Layer 7 of a small transformer language model trained on English Wikipedia (15 layers, counted from 0, width 128).
Take only the direct path to the model's output, skipping the later layers: a vector added to the residual stream pushes a token's score in proportion to its dot product with that token's output vector.

Output vectors of the tokens that the questions are about. A number n stands for n times 0.0027.
"z": -357 -64 -131 54 120 124 -10 35 -105 -61 208 172 -43 39 -39 31 202 -3 -38 45 307 -112 -65 -10 75 -98 -83 -109 22 111 -91 43 166 154 48 -37 -36 -28 7 116 -241 0 49 -56 38 -34 -33 168 37 4 -64 -106 63 6 -52 -44 -96 -39 -11 0 107 74 -128 29 -211 73 -90 155 -149 107 111 81 47 23 -81 -81 86 349 115 -95 -131 93 133 53 -47 99 37 106 35 24 72 -197 -27 45 -127 89 26 4 -71 4 -90 -16 -171 -42 20 -35 -18 26 -28 135 -95 -18 50 -130 -312 -138 40 -140 -12 142 -75 116 -182 -9 94 -74 300 -229
" that": 72 -12 -5 8 84 78 -279 97 -170 -62 -11 40 4 -251 23 -7 164 133 -26 207 -44 4 -93 -62 -60 -178 -11 -136 17 56 -70 -94 128 105 -70 -2 14 184 -126 -322 -42 38 -231 21 -59 122 -42 85 -251 136 6 -11 92 -21 15 40 -56 71 159 190 -32 -59 -33 -86 -150 170 73 107 -175 24 -43 16 -113 60 -128 96 -55 184 -75 -13 -36 87 -23 43 -33 244 77 35 -124 -30 -29 -96 290 160 16 28 -145 -181 -76 -72 151 -39 -129 49 -126 21 148 179 -2 -81 69 -16 7 168 -168 -109 -27 -132 -108 177 129 77 105 4 75 86 -38 41
"ight": -8 139 178 200 224 96 59 93 -142 -118 -166 127 13 -317 21 249 -298 -20 -161 144 121 -132 247 121 -1 136 113 -102 100 173 -88 -67 159 -29 -179 69 75 -106 61 -63 -116 18 28 12 68 184 -116 48 -274 12 -265 -41 70 20 310 -156 180 -74 156 88 214 138 -164 -272 -81 9 -27 -91 -30 87 -128 -1 -9 -114 125 46 -202 62 66 -108 -284 -51 -125 -8 -34 311 43 248 -15 93 -165 -126 137 134 -87 -120 -65 -89 -148 -111 -102 -196 -182 73 -149 -158 43 -200 7 21 -46 187 -40 -101 45 53 179 3 103 -303 101 -21 -18 108 96 136 136 89
"or": -99 -17 -99 90 303 -1 -37 85 -21 -19 37 26 -186 77 -50 115 106 119 -99 82 -42 -28 -205 -41 -12 -39 -55 -30 -60 -12 -137 74 177 13 -175 -169 128 -20 87 5 2 -23 -73 -39 -72 -14 -24 118 133 64 -25 -101 102 -118 246 -321 -2 123 -51 -134 -33 66 -249 62 33 -80 33 32 66 -19 2 94 -5 173 -96 -71 -174 -79 -91 68 -10 -9 -51 67 33 -52 71 222 36 7 228 -127 22 -35 -101 -29 -69 5 96 -218 91 -88 -3 -14 -107 -56 288 180 -127 92 -114 44 -50 -168 23 -24 210 32 113 94 168 -54 18 119 -5 103 -170 -74
"ary": -268 -8 -44 -14 124 33 -72 -313 128 44 60 -133 48 -453 254 33 169 57 135 177 151 119 -190 11 -141 -30 -77 -101 -53 111 87 124 393 -126 -72 -115 -89 210 152 -110 -188 34 -131 100 -5 149 -76 79 -72 79 -128 -129 335 -5 165 -72 -133 -12 146 145 3 -33 -229 68 182 47 -69 48 -9 -66 64 95 -10 55 -56 -50 26 -93 -166 -164 -109 -46 71 -27 -45 13 -46 174 56 5 47 -109 274 150 -267 160 -93 -226 159 -53 -131 158 99 -29 -293 -65 197 -63 64 34 -26 283 123 29 -110 -225 -34 123 34 -143 -9 -169 -140 230 -69 95 50 -235
"est": -137 -98 -111 -1 332 -32 -1 -70 -75 -11 6 -25 31 -38 -133 98 15 125 -151 -78 71 -86 225 18 -131 77 -17 18 129 18 -60 28 3 -195 150 -1 302 -142 -79 -42 62 -140 -14 75 -97 -162 33 -9 -253 -54 -76 -35 126 -103 160 168 -12 -1 156 104 189 116 -157 113 -22 -190 58 -82 75 48 136 137 -39 69 145 34 -186 -119 -183 -293 -151 -113 2 90 -38 75 -192 255 86 -43 121 -1 231 119 -240 159 74 23 -234 -220 -110 -83 -197 79 -106 13 -28 -78 -135 148 -264 231 56 9 120 -22 84 -144 9 101 17 188 75 45 131 -13 128 33
"og": -211 -70 -37 94 157 33 -126 -8 102 -151 151 71 -63 -213 -71 35 117 -56 60 248 -117 -65 17 -33 226 -258 90 -25 90 -40 -69 85 -127 -32 -134 -58 -225 -96 157 30 4 -55 -14 120 -91 119 -125 48 -142 -106 -13 -53 237 174 27 -85 111 49 41 -48 155 59 -157 -39 154 27 137 -67 57 17 -78 -15 66 117 124 -14 2 114 -46 -163 -196 -78 -121 261 -33 139 18 348 -32 120 -24 -307 177 -120 -75 247 -67 20 90 -153 -227 -93 -67 -19 -23 47 -8 -57 -50 -32 -69 -48 -59 -64 33 44 266 139 28 -27 43 69 -157 190 21 -118 -10 -89
"ou": -84 20 -159 68 219 -148 -34 9 246 -126 -171 153 -118 -201 -5 78 -98 175 108 132 -63 -67 145 31 56 -233 -238 -108 58 -1 -48 -67 -131 -52 -150 -89 -96 211 167 -94 -138 50 11 -49 -20 150 0 -12 122 22 -60 204 183 -76 10 -43 31 -214 -137 -50 -19 -24 -127 40 -20 -59 -62 74 -257 0 80 26 48 242 -152 -47 -43 121 48 -77 -342 -6 0 12 31 -9 -69 170 -3 31 181 -74 297 17 81 142 -63 -200 -107 94 106 13 -63 -61 -148 -116 -7 36 -107 116 45 22 212 -11 62 108 236 -140 12 -116 49 216 154 126 -17 -78 50 45
"nd": -326 -97 -63 -7 218 10 -146 -112 57 -99 33 -132 -28 -254 -1 90 66 69 -160 -126 49 -88 -98 -25 161 81 193 -129 -155 149 94 -102 293 70 101 -42 29 -6 -137 -306 114 -32 67 15 88 -105 -100 40 -92 165 -14 -153 -84 122 67 138 232 -136 115 242 -57 185 -9 -6 191 146 -79 -229 14 -89 22 -16 -137 -133 -32 -52 196 251 70 65 -321 -64 86 28 -15 65 -5 15 -68 113 167 -80 303 97 72 428 206 16 38 -47 -351 -60 -323 -139 69 -153 -136 184 -42 -93 -83 17 120 -37 73 -55 -59 -18 -174 107 116 86 -156 -211 -144 216 122 -19
"th": -331 -49 -239 -80 37 202 -209 118 133 -72 43 245 149 -72 -167 65 -65 163 25 65 4 -347 116 11 -58 84 0 -91 68 51 57 -139 100 -177 49 159 -10 102 -61 -201 124 185 -161 251 -23 -23 -121 -15 -21 46 133 -258 -81 95 -67 27 168 -13 71 269 -21 110 84 14 78 -4 -61 -71 -125 57 36 -139 -223 -76 217 -8 0 107 -48 -155 -198 -110 220 141 -28 82 81 15 -148 -45 -84 24 -7 -72 -305 173 -75 114 57 -177 97 -209 15 -66 3 -204 -25 -34 149 106 -114 -26 200 -84 -130 -18 87 93 50 86 -85 -13 -95 36 -42 244 275 8
"ust": -98 39 19 88 251 44 11 -8 -18 13 -139 -110 -67 -108 4 39 -1 69 143 196 149 86 -1 -8 80 -25 -362 42 -88 119 28 89 163 -17 -141 -129 -143 -4 -58 -45 -25 67 22 105 -23 306 -149 -144 24 117 -47 -67 -161 -162 62 195 92 -160 4 255 35 81 21 31 165 58 -92 79 -150 16 -193 130 129 158 -39 69 66 208 -25 -176 -453 -160 2 -289 -4 227 51 182 -47 -22 250 -211 149 192 -84 7 37 -140 -257 109 -25 -56 -4 -210 -74 -237 -163 -100 -18 -61 -93 20 -201 -29 -140 75 375 24 12 -83 125 -29 -4 72 64 70 80 91
"ag": -216 -77 -85 -24 329 -21 88 74 -74 -24 144 2 -25 -86 86 22 -14 -60 -327 143 -147 8 64 -103 96 -7 62 -25 148 90 -71 -132 25 64 -146 7 -41 1 112 -34 73 -19 -102 7 -89 79 98 -34 39 -129 -55 -121 133 200 105 -100 -36 -71 -102 211 -35 -24 -185 25 -36 -120 131 0 63 6 -61 -104 -62 160 -129 59 195 -25 -153 -62 42 -14 -77 203 -57 74 56 200 -41 98 -130 70 116 131 -182 28 85 -62 112 118 -89 -71 -47 -166 22 -69 87 -49 -92 162 51 114 -239 -131 42 -189 155 -103 116 -61 -115 19 -133 141 130 220 -33 1
"op": -469 102 -175 16 27 3 -7 -57 37 -3 182 95 -117 -29 5 55 17 146 -85 107 -165 54 -218 24 216 -218 136 119 129 -80 -47 -143 37 42 139 -196 84 -30 145 16 35 -83 0 -93 -62 271 46 59 -93 131 -120 -45 64 -33 43 -59 -34 118 -107 20 198 171 30 111 69 139 -134 32 -122 -107 118 51 14 230 -19 3 -23 85 -159 3 -68 152 -32 100 -4 125 139 212 -205 -117 -41 -247 105 45 -105 -102 -63 -172 33 -58 -57 -105 0 -55 114 -86 -3 15 -234 26 32 -84 -101 -45 78 -248 153 141 77 -146 29 168 -69 -55 102 153 15 -157
" N": 26 -22 -53 203 27 37 -324 -7 -73 23 -97 -56 44 -16 -30 69 -51 -17 36 -6 176 41 -112 -74 10 65 -155 92 2 85 15 42 -45 12 -22 125 -72 -86 101 30 32 -39 -105 -61 46 -8 -31 -6 108 19 48 -75 13 20 -73 27 58 17 58 90 161 -49 -37 64 -136 181 91 25 -91 78 46 106 -49 -47 21 127 67 -15 87 -3 60 74 -12 34 9 -79 -33 -41 53 -30 12 -122 134 34 15 141 -143 -109 10 42 -128 -145 46 17 39 -45 -60 121 -54 -27 14 69 -23 -1 -28 -138 -72 -70 -7 -152 -39 -46 -35 -58 116 61 -20 -92
"gh": -367 -188 -85 131 189 22 -101 264 41 7 78 23 -33 -376 15 212 -82 -38 -130 136 46 -51 -163 67 -14 105 65 -222 31 183 -51 -269 231 228 -62 29 6 163 12 -8 -21 7 -88 144 9 29 -77 134 -257 165 -273 -145 95 21 -109 188 16 -57 -45 44 112 173 108 -11 41 -123 33 -48 38 123 266 -187 -272 61 89 3 235 270 78 53 -183 177 91 104 -60 -141 -144 81 55 129 -56 136 75 -213 -231 44 180 -72 92 -122 176 -160 -138 -40 -158 -232 3 122 98 100 10 -20 -24 -124 -301 -87 -49 -157 -41 42 190 38 -207 -306 134 260 254 -190
"ir": -110 -99 -69 -12 95 -19 19 -82 -97 162 100 50 -167 -214 -20 -11 -5 57 118 89 71 -129 -12 33 -48 48 -121 8 143 107 -249 -90 168 -15 269 80 -16 -18 -10 37 4 86 115 74 47 -92 -22 -9 38 135 -131 -49 126 146 169 44 75 -2 -4 -87 80 86 -181 148 126 -74 -194 129 -47 -54 -281 14 -134 155 93 -5 75 64 63 19 -61 115 -113 67 18 4 -41 147 54 104 326 -360 214 -176 -96 -86 -88 78 -88 -89 -52 29 82 -168 33 -222 4 42 -135 -184 -263 -4 54 -121 97 164 49 -195 -20 -65 -39 -160 129 110 103 45 177 -208
"ov": -96 -70 -44 116 341 27 7 -4 -179 -165 9 152 -93 -17 13 43 -122 37 102 363 -26 -45 107 -13 109 -316 -230 -168 -124 6 -71 -53 120 211 -79 -208 115 224 273 45 -311 173 -173 32 -59 242 -103 4 43 15 -166 -39 109 22 -33 -39 276 -4 -126 -202 -141 124 -145 66 -35 97 69 -188 -220 -12 -8 -61 137 42 -78 53 212 106 6 -85 85 91 -135 98 -5 83 140 180 65 -35 11 -313 107 -85 160 70 111 -60 2 -45 -113 -49 -1 -61 -55 -86 57 -134 -50 52 89 165 -177 -128 -44 176 155 -62 34 2 55 2 -124 163 -8 7 -99 -189
"re": -193 85 -27 37 213 94 26 22 121 -50 54 -116 -114 -104 195 24 72 101 -21 12 68 -49 -136 -96 -56 102 -188 38 67 172 -93 -34 66 77 147 -190 68 26 48 9 75 91 -168 67 -33 -177 28 50 19 31 -51 50 257 -41 308 62 21 -227 -143 101 57 129 -198 47 153 43 -15 122 -57 53 -101 159 -106 123 -145 -112 -106 -68 60 -53 -103 123 145 -36 21 84 21 200 -67 -35 206 -205 134 -219 -186 172 -135 91 56 -8 -98 -98 -114 -235 110 -75 -199 -44 -184 -17 -31 217 80 6 57 167 -113 66 -163 -132 6 45 -250 -248 7 239 -80 39
"ound": 63 49 4 90 201 -43 60 120 13 40 10 33 -106 -221 16 71 74 -55 -8 91 -131 18 157 72 -46 26 -255 50 -36 178 -144 -266 -77 -144 -181 134 -81 -37 186 -326 38 251 -50 -88 -143 36 -154 -53 -25 20 -36 82 255 -47 191 122 226 45 35 299 -73 -106 -105 -63 -138 -141 186 -30 -162 -22 41 -180 33 10 125 -21 -155 45 -74 -27 -143 231 -73 -107 -28 58 -116 323 45 57 141 -172 43 61 -77 175 139 8 201 -194 -25 18 -120 -147 -1 -343 27 32 -103 8 -85 234 -21 49 9 -17 260 -302 -4 -102 123 77 280 -57 -55 28 13 -88
"et": -164 -160 52 -36 262 172 75 -155 5 54 21 -74 -131 -24 133 15 -78 240 -182 -45 -20 -181 81 105 50 81 -255 -73 67 85 -41 -78 47 -29 45 -22 -66 318 301 75 -80 25 -58 101 -193 -8 52 -88 61 73 -132 43 327 -138 -19 65 128 -52 54 25 -77 -83 -216 -4 48 16 -35 -86 5 -26 11 -58 -59 -24 225 72 -114 138 43 -165 -41 -77 -67 -41 -52 -53 46 258 -19 12 -157 12 32 203 115 39 -29 -54 62 -119 -87 9 -122 33 16 -33 150 -74 -71 25 -127 -65 -273 -72 27 -104 164 -108 -128 49 50 -13 75 56 28 144 185 -73
" He": -24 -94 -98 208 53 87 -248 43 18 21 -55 -104 -6 -123 17 36 -64 71 53 7 102 71 -86 -12 -85 30 -275 150 -18 240 112 30 -32 -100 -72 66 -37 -69 161 -8 -69 102 46 -48 43 -41 -50 118 3 205 -72 -135 222 127 -34 149 123 57 68 115 22 -67 3 78 -39 64 4 -92 -87 48 68 139 91 -95 -49 143 164 4 -153 -46 73 -25 38 75 -39 -41 61 -9 12 -158 22 -84 289 -63 -56 100 -52 43 92 -282 -173 -186 -31 -1 -54 -73 -3 85 2 13 -92 36 2 72 -228 -126 -46 0 -51 -172 113 29 -3 -64 -34 97 27 -236
"q": -214 29 -58 27 264 64 -94 233 35 43 119 77 -218 -194 52 128 222 141 -120 143 75 54 -97 -56 -130 139 -92 10 -144 48 -221 -87 111 -47 -51 181 -65 347 -42 -42 71 214 -70 -61 46 -12 -182 -176 -139 97 -32 0 90 -136 -12 60 -8 -135 107 -50 55 158 54 76 -184 -11 70 -49 83 -82 167 -180 92 -97 27 -55 156 257 33 81 -87 4 1 -40 -61 105 135 35 -27 52 265 -159 19 49 1 137 33 -81 -161 105 -69 -176 -46 -185 -150 -78 -85 107 -53 44 -106 62 94 -32 -278 -199 240 20 -189 -100 -43 -8 -203 -135 -15 145 231 -8

Each question shows what one neuron of this layer's MLP adds at an activation of 1. A number n stands for n times 0.0018.

n279: 25 -38 -25 3 -38 -150 114 -48 165 166 -118 -40 -78 -87 178 19 19 264 -74 70 78 -112 -107 84 57 -124 36 67 -78 0 119 -231 15 69 13 -81 -67 84 -58 -131 -185 -71 25 -104 74 -205 80 -134 37 10 175 239 -148 -12 9 22 15 6 165 73 -199 -106 64 108 44 50 -104 -94 92 80 83 33 -78 -66 307 55 82 125 -146 6 -249 0 23 9 -224 -26 142 -21 -62 -64 55 -252 54 -130 -17 74 69 133 -126 3 0 22 -32 109 94 47 -134 -48 -147 119 133 85 99 -162 26 -46 52 -6 -103 -58 65 -97 -63 -143 -37 -9 24 188
Which two tokens does it push up most, strongest first? "nd", "q"

n252: -113 -43 191 -64 35 99 26 -19 80 -69 -65 -107 -87 -32 113 -177 -38 73 -156 -19 -66 -42 14 42 -3 -91 -70 45 -15 -86 -46 -54 34 113 -92 126 -68 -35 168 -164 -114 -44 63 -182 29 109 -15 -176 -205 -163 -15 206 110 127 -144 -144 -16 32 -51 56 206 17 -188 41 -66 79 0 61 60 89 -63 11 250 47 120 -10 111 -117 -164 -27 44 -28 24 108 0 9 108 -49 69 -36 20 -61 9 12 -133 -78 -50 63 85 188 -69 -82 121 -13 -40 -10 111 170 -96 3 -43 94 -187 9 98 146 116 -194 -26 92 116 -155 74 -38 45 6 14 169
Which of these tokens does it push up most? "ag"

n209: 86 29 82 287 -63 0 -70 -115 -242 -74 61 177 -135 -141 -58 -61 36 94 12 131 105 -87 53 119 55 -98 -122 34 122 162 -6 94 -50 -57 108 -6 65 42 127 -93 99 -165 -98 109 66 -107 18 -185 -29 159 -54 14 -13 -63 -122 -3 -70 0 -19 48 6 123 15 -96 149 39 -82 113 -12 40 15 -54 -60 15 -54 106 -7 142 -47 -87 16 -70 88 -69 -311 102 -40 -13 -59 31 44 18 -39 -137 86 0 -45 -47 -109 20 -143 -24 15 -102 254 45 -109 -3 -124 147 -147 164 112 41 35 170 -13 12 21 -90 210 -170 -229 -51 -62 174 161 -102
Which of these tokens does it push up most? "re"

n238: -19 0 -40 -160 -3 39 47 59 -3 113 -17 -31 23 104 75 -151 -39 189 262 111 -209 76 -30 12 -85 160 -88 58 26 16 54 29 8 -24 -41 23 -77 21 55 22 -66 -56 162 -46 -64 14 150 -254 6 101 -87 38 33 -8 -109 165 -24 109 -12 106 -11 -118 9 43 -73 -96 -14 265 17 -49 -92 -8 197 -3 91 -146 56 17 -56 61 -15 -177 -32 -97 -32 42 -110 6 47 -3 -64 42 -89 -146 -39 41 6 -109 205 -155 51 83 17 -32 -54 -118 -19 -35 128 -123 -138 -74 -145 -9 -116 -56 213 8 194 110 -3 -106 23 254 22 104 49 -42
Which of these tokens does it push up most? "ust"

n313: -102 15 -85 -55 -106 -155 42 22 -168 -121 144 40 -98 -155 -136 -97 86 42 116 62 -95 -152 88 112 3 103 -66 -169 0 70 98 78 59 112 51 -66 82 -141 191 -19 58 8 26 134 -55 64 -80 -121 85 -80 246 -36 12 -104 -76 75 32 -123 -6 -183 85 95 -74 0 -53 180 -9 85 -97 56 178 -33 -52 -128 -41 -198 73 55 -45 -9 -70 123 -15 146 -100 110 41 -3 69 -21 31 -69 66 -138 80 -69 35 90 163 75 -148 -211 59 -52 5 -37 -91 -89 -183 34 108 -35 -28 -93 18 3 71 -52 -104 113 40 102 85 9 -85 214 124 193
Which of these tokens does it push up most? "ov"

n191: -166 -8 10 105 107 18 25 31 -125 138 -52 -115 55 -22 33 -100 -16 104 -27 -82 95 30 38 -121 -257 41 -241 102 114 -81 126 -161 -9 -196 -13 -37 21 174 76 132 51 -158 -112 266 -3 -84 -7 -286 -129 -79 -34 -31 51 19 -68 -16 90 82 83 -14 16 32 -155 94 176 -45 72 3 63 26 64 -245 296 52 10 -67 77 152 24 -89 -56 72 182 -61 -185 283 -113 -32 -54 -80 -257 142 66 80 134 140 26 97 -42 28 73 -82 -79 -80 -29 120 -126 -7 39 168 -69 -49 -18 -73 115 -94 -111 77 -61 136 19 162 -108 61 41 -126 -154 -51
Pushed down most: "ir"

n73: 32 -79 41 160 -83 -46 166 39 -168 -51 175 22 -6 405 194 4 -65 -163 -13 -63 31 -174 -21 78 9 26 78 -166 32 -49 -96 39 191 157 35 -10 114 57 199 -59 23 -27 -40 -98 227 48 -19 29 205 -79 103 30 -95 -174 -142 -68 15 -22 65 20 107 -65 45 -33 -195 -141 -38 137 -3 -173 6 -89 47 -154 91 21 -44 60 0 -83 -89 182 137 -208 -67 -30 98 77 -6 -84 -15 150 17 -56 -93 -151 -113 75 -50 3 59 -41 79 137 -34 -51 51 109 -28 17 -17 66 3 -39 -193 3 66 -112 -165 -125 165 -127 -187 -41 -95 -72 176 83
Pushed down most: "og"

n196: -7 -233 -92 -108 -40 42 -154 -173 -40 12 -40 -84 42 -240 244 51 -15 -155 -25 -51 -63 16 0 -117 226 16 129 -31 25 152 90 -66 109 38 152 -97 -28 108 24 10 -26 14 -57 -3 -33 64 71 -187 89 148 13 -55 -3 -30 -67 -144 -119 -77 -119 146 113 -9 158 -48 36 -21 15 158 57 -124 63 -43 -15 125 52 97 -43 12 133 286 -122 -68 -89 6 -9 -182 207 54 45 38 27 -175 -115 54 45 153 12 54 46 -76 -221 70 -9 -68 157 70 -3 -112 24 132 -55 -174 17 -50 -86 25 -40 -33 -196 0 88 10 -144 109 183 18 -6 13
Which of these tokens does it push up most? "nd"

n206: -93 -160 -225 69 -13 -44 -30 -26 49 -66 83 75 75 -40 181 151 -75 -69 22 -198 141 -53 -56 -103 82 95 3 -179 25 22 29 38 -93 51 9 -12 -3 147 38 3 86 91 -116 70 -71 -113 -52 -148 47 -21 -6 -121 73 48 -128 -33 90 70 12 90 67 195 68 -136 0 -12 255 63 86 -43 -101 -6 -132 9 73 -129 -62 -154 126 80 -43 176 189 -161 143 29 -60 118 -148 155 -130 -93 52 45 285 28 103 -41 -185 20 9 131 -211 -34 -227 -14 -83 -105 73 77 -180 30 36 16 76 -25 -70 -36 -84 74 -3 -164 -128 75 32 -33 78 -6
Which of these tokens does it push up most? "nd"

n134: -32 138 -25 -10 -24 -37 41 35 141 56 31 61 -77 -62 129 -188 -89 -6 -96 121 202 -127 30 -10 -100 45 6 -187 16 -34 127 16 -6 -26 -51 -19 -72 57 -212 -65 -350 178 119 40 22 -161 28 36 12 -22 89 83 153 28 78 98 -130 78 22 86 28 52 130 27 116 -111 -6 -87 94 -41 37 -100 130 -196 130 -126 125 -3 84 152 -20 -39 -55 -15 115 -69 91 7 149 -121 33 -40 -77 116 0 159 90 145 31 -15 94 97 204 38 157 -237 -100 44 -68 -125 33 -181 -145 29 36 -136 -246 -206 68 -133 -169 -73 -44 -52 97 -173 18 105
Pushed down most: "or"

n280: 38 -234 12 35 -40 -152 -104 -29 -19 -136 -158 -79 45 7 56 11 -148 -102 41 26 146 131 56 -98 -40 3 -152 16 6 51 55 108 12 93 16 117 74 -165 -93 -13 39 -115 36 190 -119 -18 -47 -57 77 -164 119 -35 32 -70 295 63 241 25 13 94 58 -139 206 116 -82 -40 80 146 54 34 -27 153 -164 -40 0 -64 -126 -49 222 47 86 -58 -121 23 0 -10 69 -7 -48 -25 -269 -58 -36 69 -146 -13 -64 -16 98 18 -23 34 65 -45 193 46 -273 69 -6 78 136 239 -43 -22 61 -99 -40 9 -100 -97 -18 -19 -9 -94 -24 43 -99 -132
Which of these tokens does it push up most? " N"

n32: -149 -67 -89 140 170 -74 6 185 -67 -119 101 113 -79 6 35 183 3 59 29 -6 130 -18 75 -36 -32 -209 -30 131 27 -69 60 -86 -28 -12 96 -139 37 -25 -28 -148 -21 75 3 201 134 33 -52 -187 -33 -9 -88 84 -60 -14 -147 178 133 -14 44 37 118 31 119 -58 -18 57 72 71 -123 38 34 214 -94 -112 -17 113 149 -14 202 -111 16 18 57 -70 -221 96 -49 19 50 71 -115 -119 -3 37 -67 -41 123 -92 34 8 57 -130 38 96 -10 -268 120 -18 -174 33 -45 29 -103 -83 -161 -113 -28 -8 145 20 85 -112 -64 91 -178 -43 139 30
Which of these tokens does it push up most? "gh"

n310: -23 -110 -12 -61 -87 81 -52 -36 92 -6 -48 87 -38 46 6 195 -96 -64 -30 9 86 -57 60 -55 168 -15 128 0 -149 -24 -19 104 68 12 12 -73 -162 159 -144 -107 99 -17 -78 -44 -160 37 138 52 -29 63 3 -205 -169 -41 -65 0 -19 157 -79 19 -104 -70 168 21 85 -3 100 -220 -130 126 70 189 15 -32 -56 -152 157 -44 31 -181 -105 59 80 22 -59 -31 -8 -59 101 -91 -52 -56 54 -15 41 -124 35 0 65 -237 8 -127 39 165 40 92 -92 -132 250 -16 116 156 32 106 -221 150 -101 15 -190 54 169 -63 62 105 69 -97 70 -46
Which of these tokens does it push up most? "th"

n182: 128 -170 6 80 101 84 -17 43 46 81 -31 127 -130 278 31 109 154 -60 50 -184 -83 -41 68 -152 -28 -76 -51 -99 60 -11 51 168 47 22 28 -57 -43 118 -146 -127 -87 -123 132 86 -121 -29 -72 -114 -107 15 213 73 -61 124 -31 -169 6 -65 -116 -78 46 -100 16 27 -85 -88 254 16 -3 72 -51 -43 0 -40 -247 -64 3 -31 32 -59 -89 -210 48 90 218 93 -86 -58 248 -110 9 -12 -125 78 129 85 55 -13 -79 38 -78 55 37 140 -58 7 20 -128 76 -58 100 -138 -169 13 -220 -3 182 -175 -18 59 97 -32 25 -48 47 267 -3 128
Pushed down most: "op"

n255: -260 110 115 -29 -41 -31 184 -126 166 99 -41 110 -138 48 -122 -172 132 -186 98 235 -47 -111 159 86 -124 84 32 -129 -163 69 26 74 15 116 -170 -32 9 50 -45 -75 -20 235 -15 -6 190 -6 -120 -138 87 50 -23 -32 -16 -132 -3 -40 -66 -16 -3 161 149 40 117 49 -79 6 146 -93 -57 -120 55 20 52 142 -80 -142 -40 -34 10 180 141 56 -116 -170 -274 6 53 -14 -52 -181 175 -25 37 -91 10 -98 148 -13 -19 -83 163 -59 13 76 -61 7 56 -57 83 173 -3 16 81 89 -129 -97 -48 -49 0 13 67 46 47 -117 -36 -46 -220 211
Which two tokens does it push up most, strongest first? "q", "ound"

n15: -35 -30 -125 107 -92 17 82 -47 -76 -159 -28 -163 56 208 -177 -4 206 6 -147 125 17 -32 -24 142 94 -191 -3 -22 119 -161 131 48 75 -10 54 -212 23 -154 -116 34 79 123 -40 -128 25 -81 -67 -6 79 25 233 74 88 -96 116 -132 26 -144 141 -43 -56 -77 -149 -113 -47 90 231 -90 85 0 -196 82 3 6 -40 -44 240 -56 -116 83 54 -151 100 -74 89 -46 176 -66 -101 -278 -152 -49 -27 -64 132 -67 134 35 103 -158 -85 -56 38 -77 73 58 -38 149 6 -13 106 97 -61 -13 107 23 55 59 74 149 -15 -99 107 0 18 -71 195 -85
Which of these tokens does it push up most? "or"

n200: -152 80 -122 110 -140 -140 105 -112 132 260 145 -85 -108 18 133 -163 -208 -13 20 -155 3 -131 -90 175 118 -80 33 127 20 27 -101 89 -6 20 -10 -26 -36 124 56 175 -20 -15 6 13 -40 21 -19 -70 199 10 -141 -58 0 -51 80 98 -107 13 3 -17 193 -32 -81 -53 31 -156 -61 86 -159 16 -122 3 76 41 230 -59 142 -105 83 13 107 -44 -23 -130 -18 7 214 -128 -19 -26 137 -89 120 -79 -44 -7 -80 -7 198 -110 72 -103 -123 21 55 77 -130 -65 70 -27 -325 -195 173 115 107 53 0 79 -6 133 44 88 -74 -285 87 190 -39 -13
Pushed down most: " that"

n104: -220 -53 55 -72 48 -64 83 19 -6 41 -47 -100 86 -68 -232 260 -34 42 -53 -3 -88 56 -31 -54 101 -30 -81 -118 -72 -59 167 75 -25 124 50 39 -92 25 -23 -29 49 -81 -63 -46 -13 50 -77 99 -129 -23 232 116 -54 69 73 -114 70 -102 42 -3 -23 -132 191 -25 -53 -124 -6 141 -133 -32 -11 49 -132 -14 61 10 75 14 225 -44 31 -27 60 -104 33 -134 -22 199 11 -160 34 80 100 37 175 33 -29 120 -211 44 112 -163 -123 -104 133 -50 8 -77 -32 -61 -67 35 -101 42 -24 145 -124 266 -34 -50 -3 43 -198 233 53 -40 129 6
Which three tokens does it push up most, strongest first? "ust", "nd", "th"

n65: -167 130 -175 72 106 99 -83 -120 -24 -17 61 326 0 -110 234 -50 -71 47 120 51 -172 -25 -6 62 -39 13 34 -140 87 -11 28 -121 78 -3 -46 -22 -39 181 188 -33 28 121 -112 12 -33 86 61 -109 55 27 190 143 -31 71 69 -18 -6 6 -83 -61 -45 15 -183 74 -93 -6 -96 81 32 269 145 -136 -24 -15 6 20 95 -75 143 -150 36 38 -112 57 -86 69 -76 3 -253 108 -126 -36 52 -98 10 -3 -99 127 -75 -144 -23 -94 -43 94 -46 -153 74 -162 -96 22 38 -69 -3 108 -56 -84 -192 12 164 28 104 67 -64 -9 99 0 -68 -230
Which of these tokens does it push up most? "ov"

n296: 21 -5 149 -157 189 11 149 117 31 185 -116 -51 -45 -10 28 -18 -203 138 -19 60 -95 102 -94 84 -109 -69 122 126 -224 58 19 -59 -116 50 62 53 -127 370 171 -70 10 -119 9 -187 133 3 98 -59 88 -204 -22 100 -186 -18 -152 -86 -6 143 43 -22 -167 42 58 32 -3 39 -12 75 -47 -68 -98 17 -66 -60 -30 -155 -147 54 -3 -62 -88 -70 53 234 -86 86 -82 90 -53 -146 86 -117 10 -110 -29 198 156 106 6 -43 0 42 137 20 -93 -125 -32 -123 169 6 144 -82 -56 37 44 75 30 30 9 -74 48 16 -146 21 -35 30 -77 32
Which two tokens does it push up most, strongest first? "ov", "ou"

n156: -45 18 -210 82 -110 -133 -66 -57 162 160 156 -93 111 -114 -43 236 72 113 198 16 0 25 -23 125 -48 -13 31 -83 28 73 13 -28 210 -47 99 -143 -23 172 38 70 -79 -108 -63 -36 5 -142 -157 -85 165 6 -29 129 -107 138 149 -15 -62 140 149 -16 -119 186 40 -123 -61 -81 118 -295 130 -83 -27 -186 -69 -36 94 -50 154 63 22 -133 -102 57 69 -20 -185 168 -20 27 80 50 -136 -177 98 60 -64 -208 93 16 -121 23 80 -12 83 105 -128 28 -49 -99 69 74 16 73 -69 -6 -60 6 -10 126 12 52 18 -167 85 21 70 -51 -63 -41
Which of these tokens does it push up most? "ary"

n36: -4 68 129 -29 14 63 148 -27 -117 15 -6 56 168 112 102 0 -99 55 67 26 92 -22 -152 -81 182 225 -36 48 0 -81 158 166 82 -69 -90 36 -129 -20 -199 69 56 115 -28 -264 42 27 121 -147 40 22 -60 78 98 84 -82 -9 -169 -79 68 -200 -148 -71 -115 -58 20 215 88 -101 -110 29 -49 181 -6 -82 -25 -7 65 -97 62 125 -3 122 62 -178 4 43 -180 122 138 -171 -117 118 41 -28 -83 71 -75 71 -198 -96 44 -101 -38 -228 68 -130 -60 48 47 275 3 -41 -99 191 -65 -33 0 245 53 -6 50 -63 76 25 -88 106 -18 -148
Pushed down most: "og"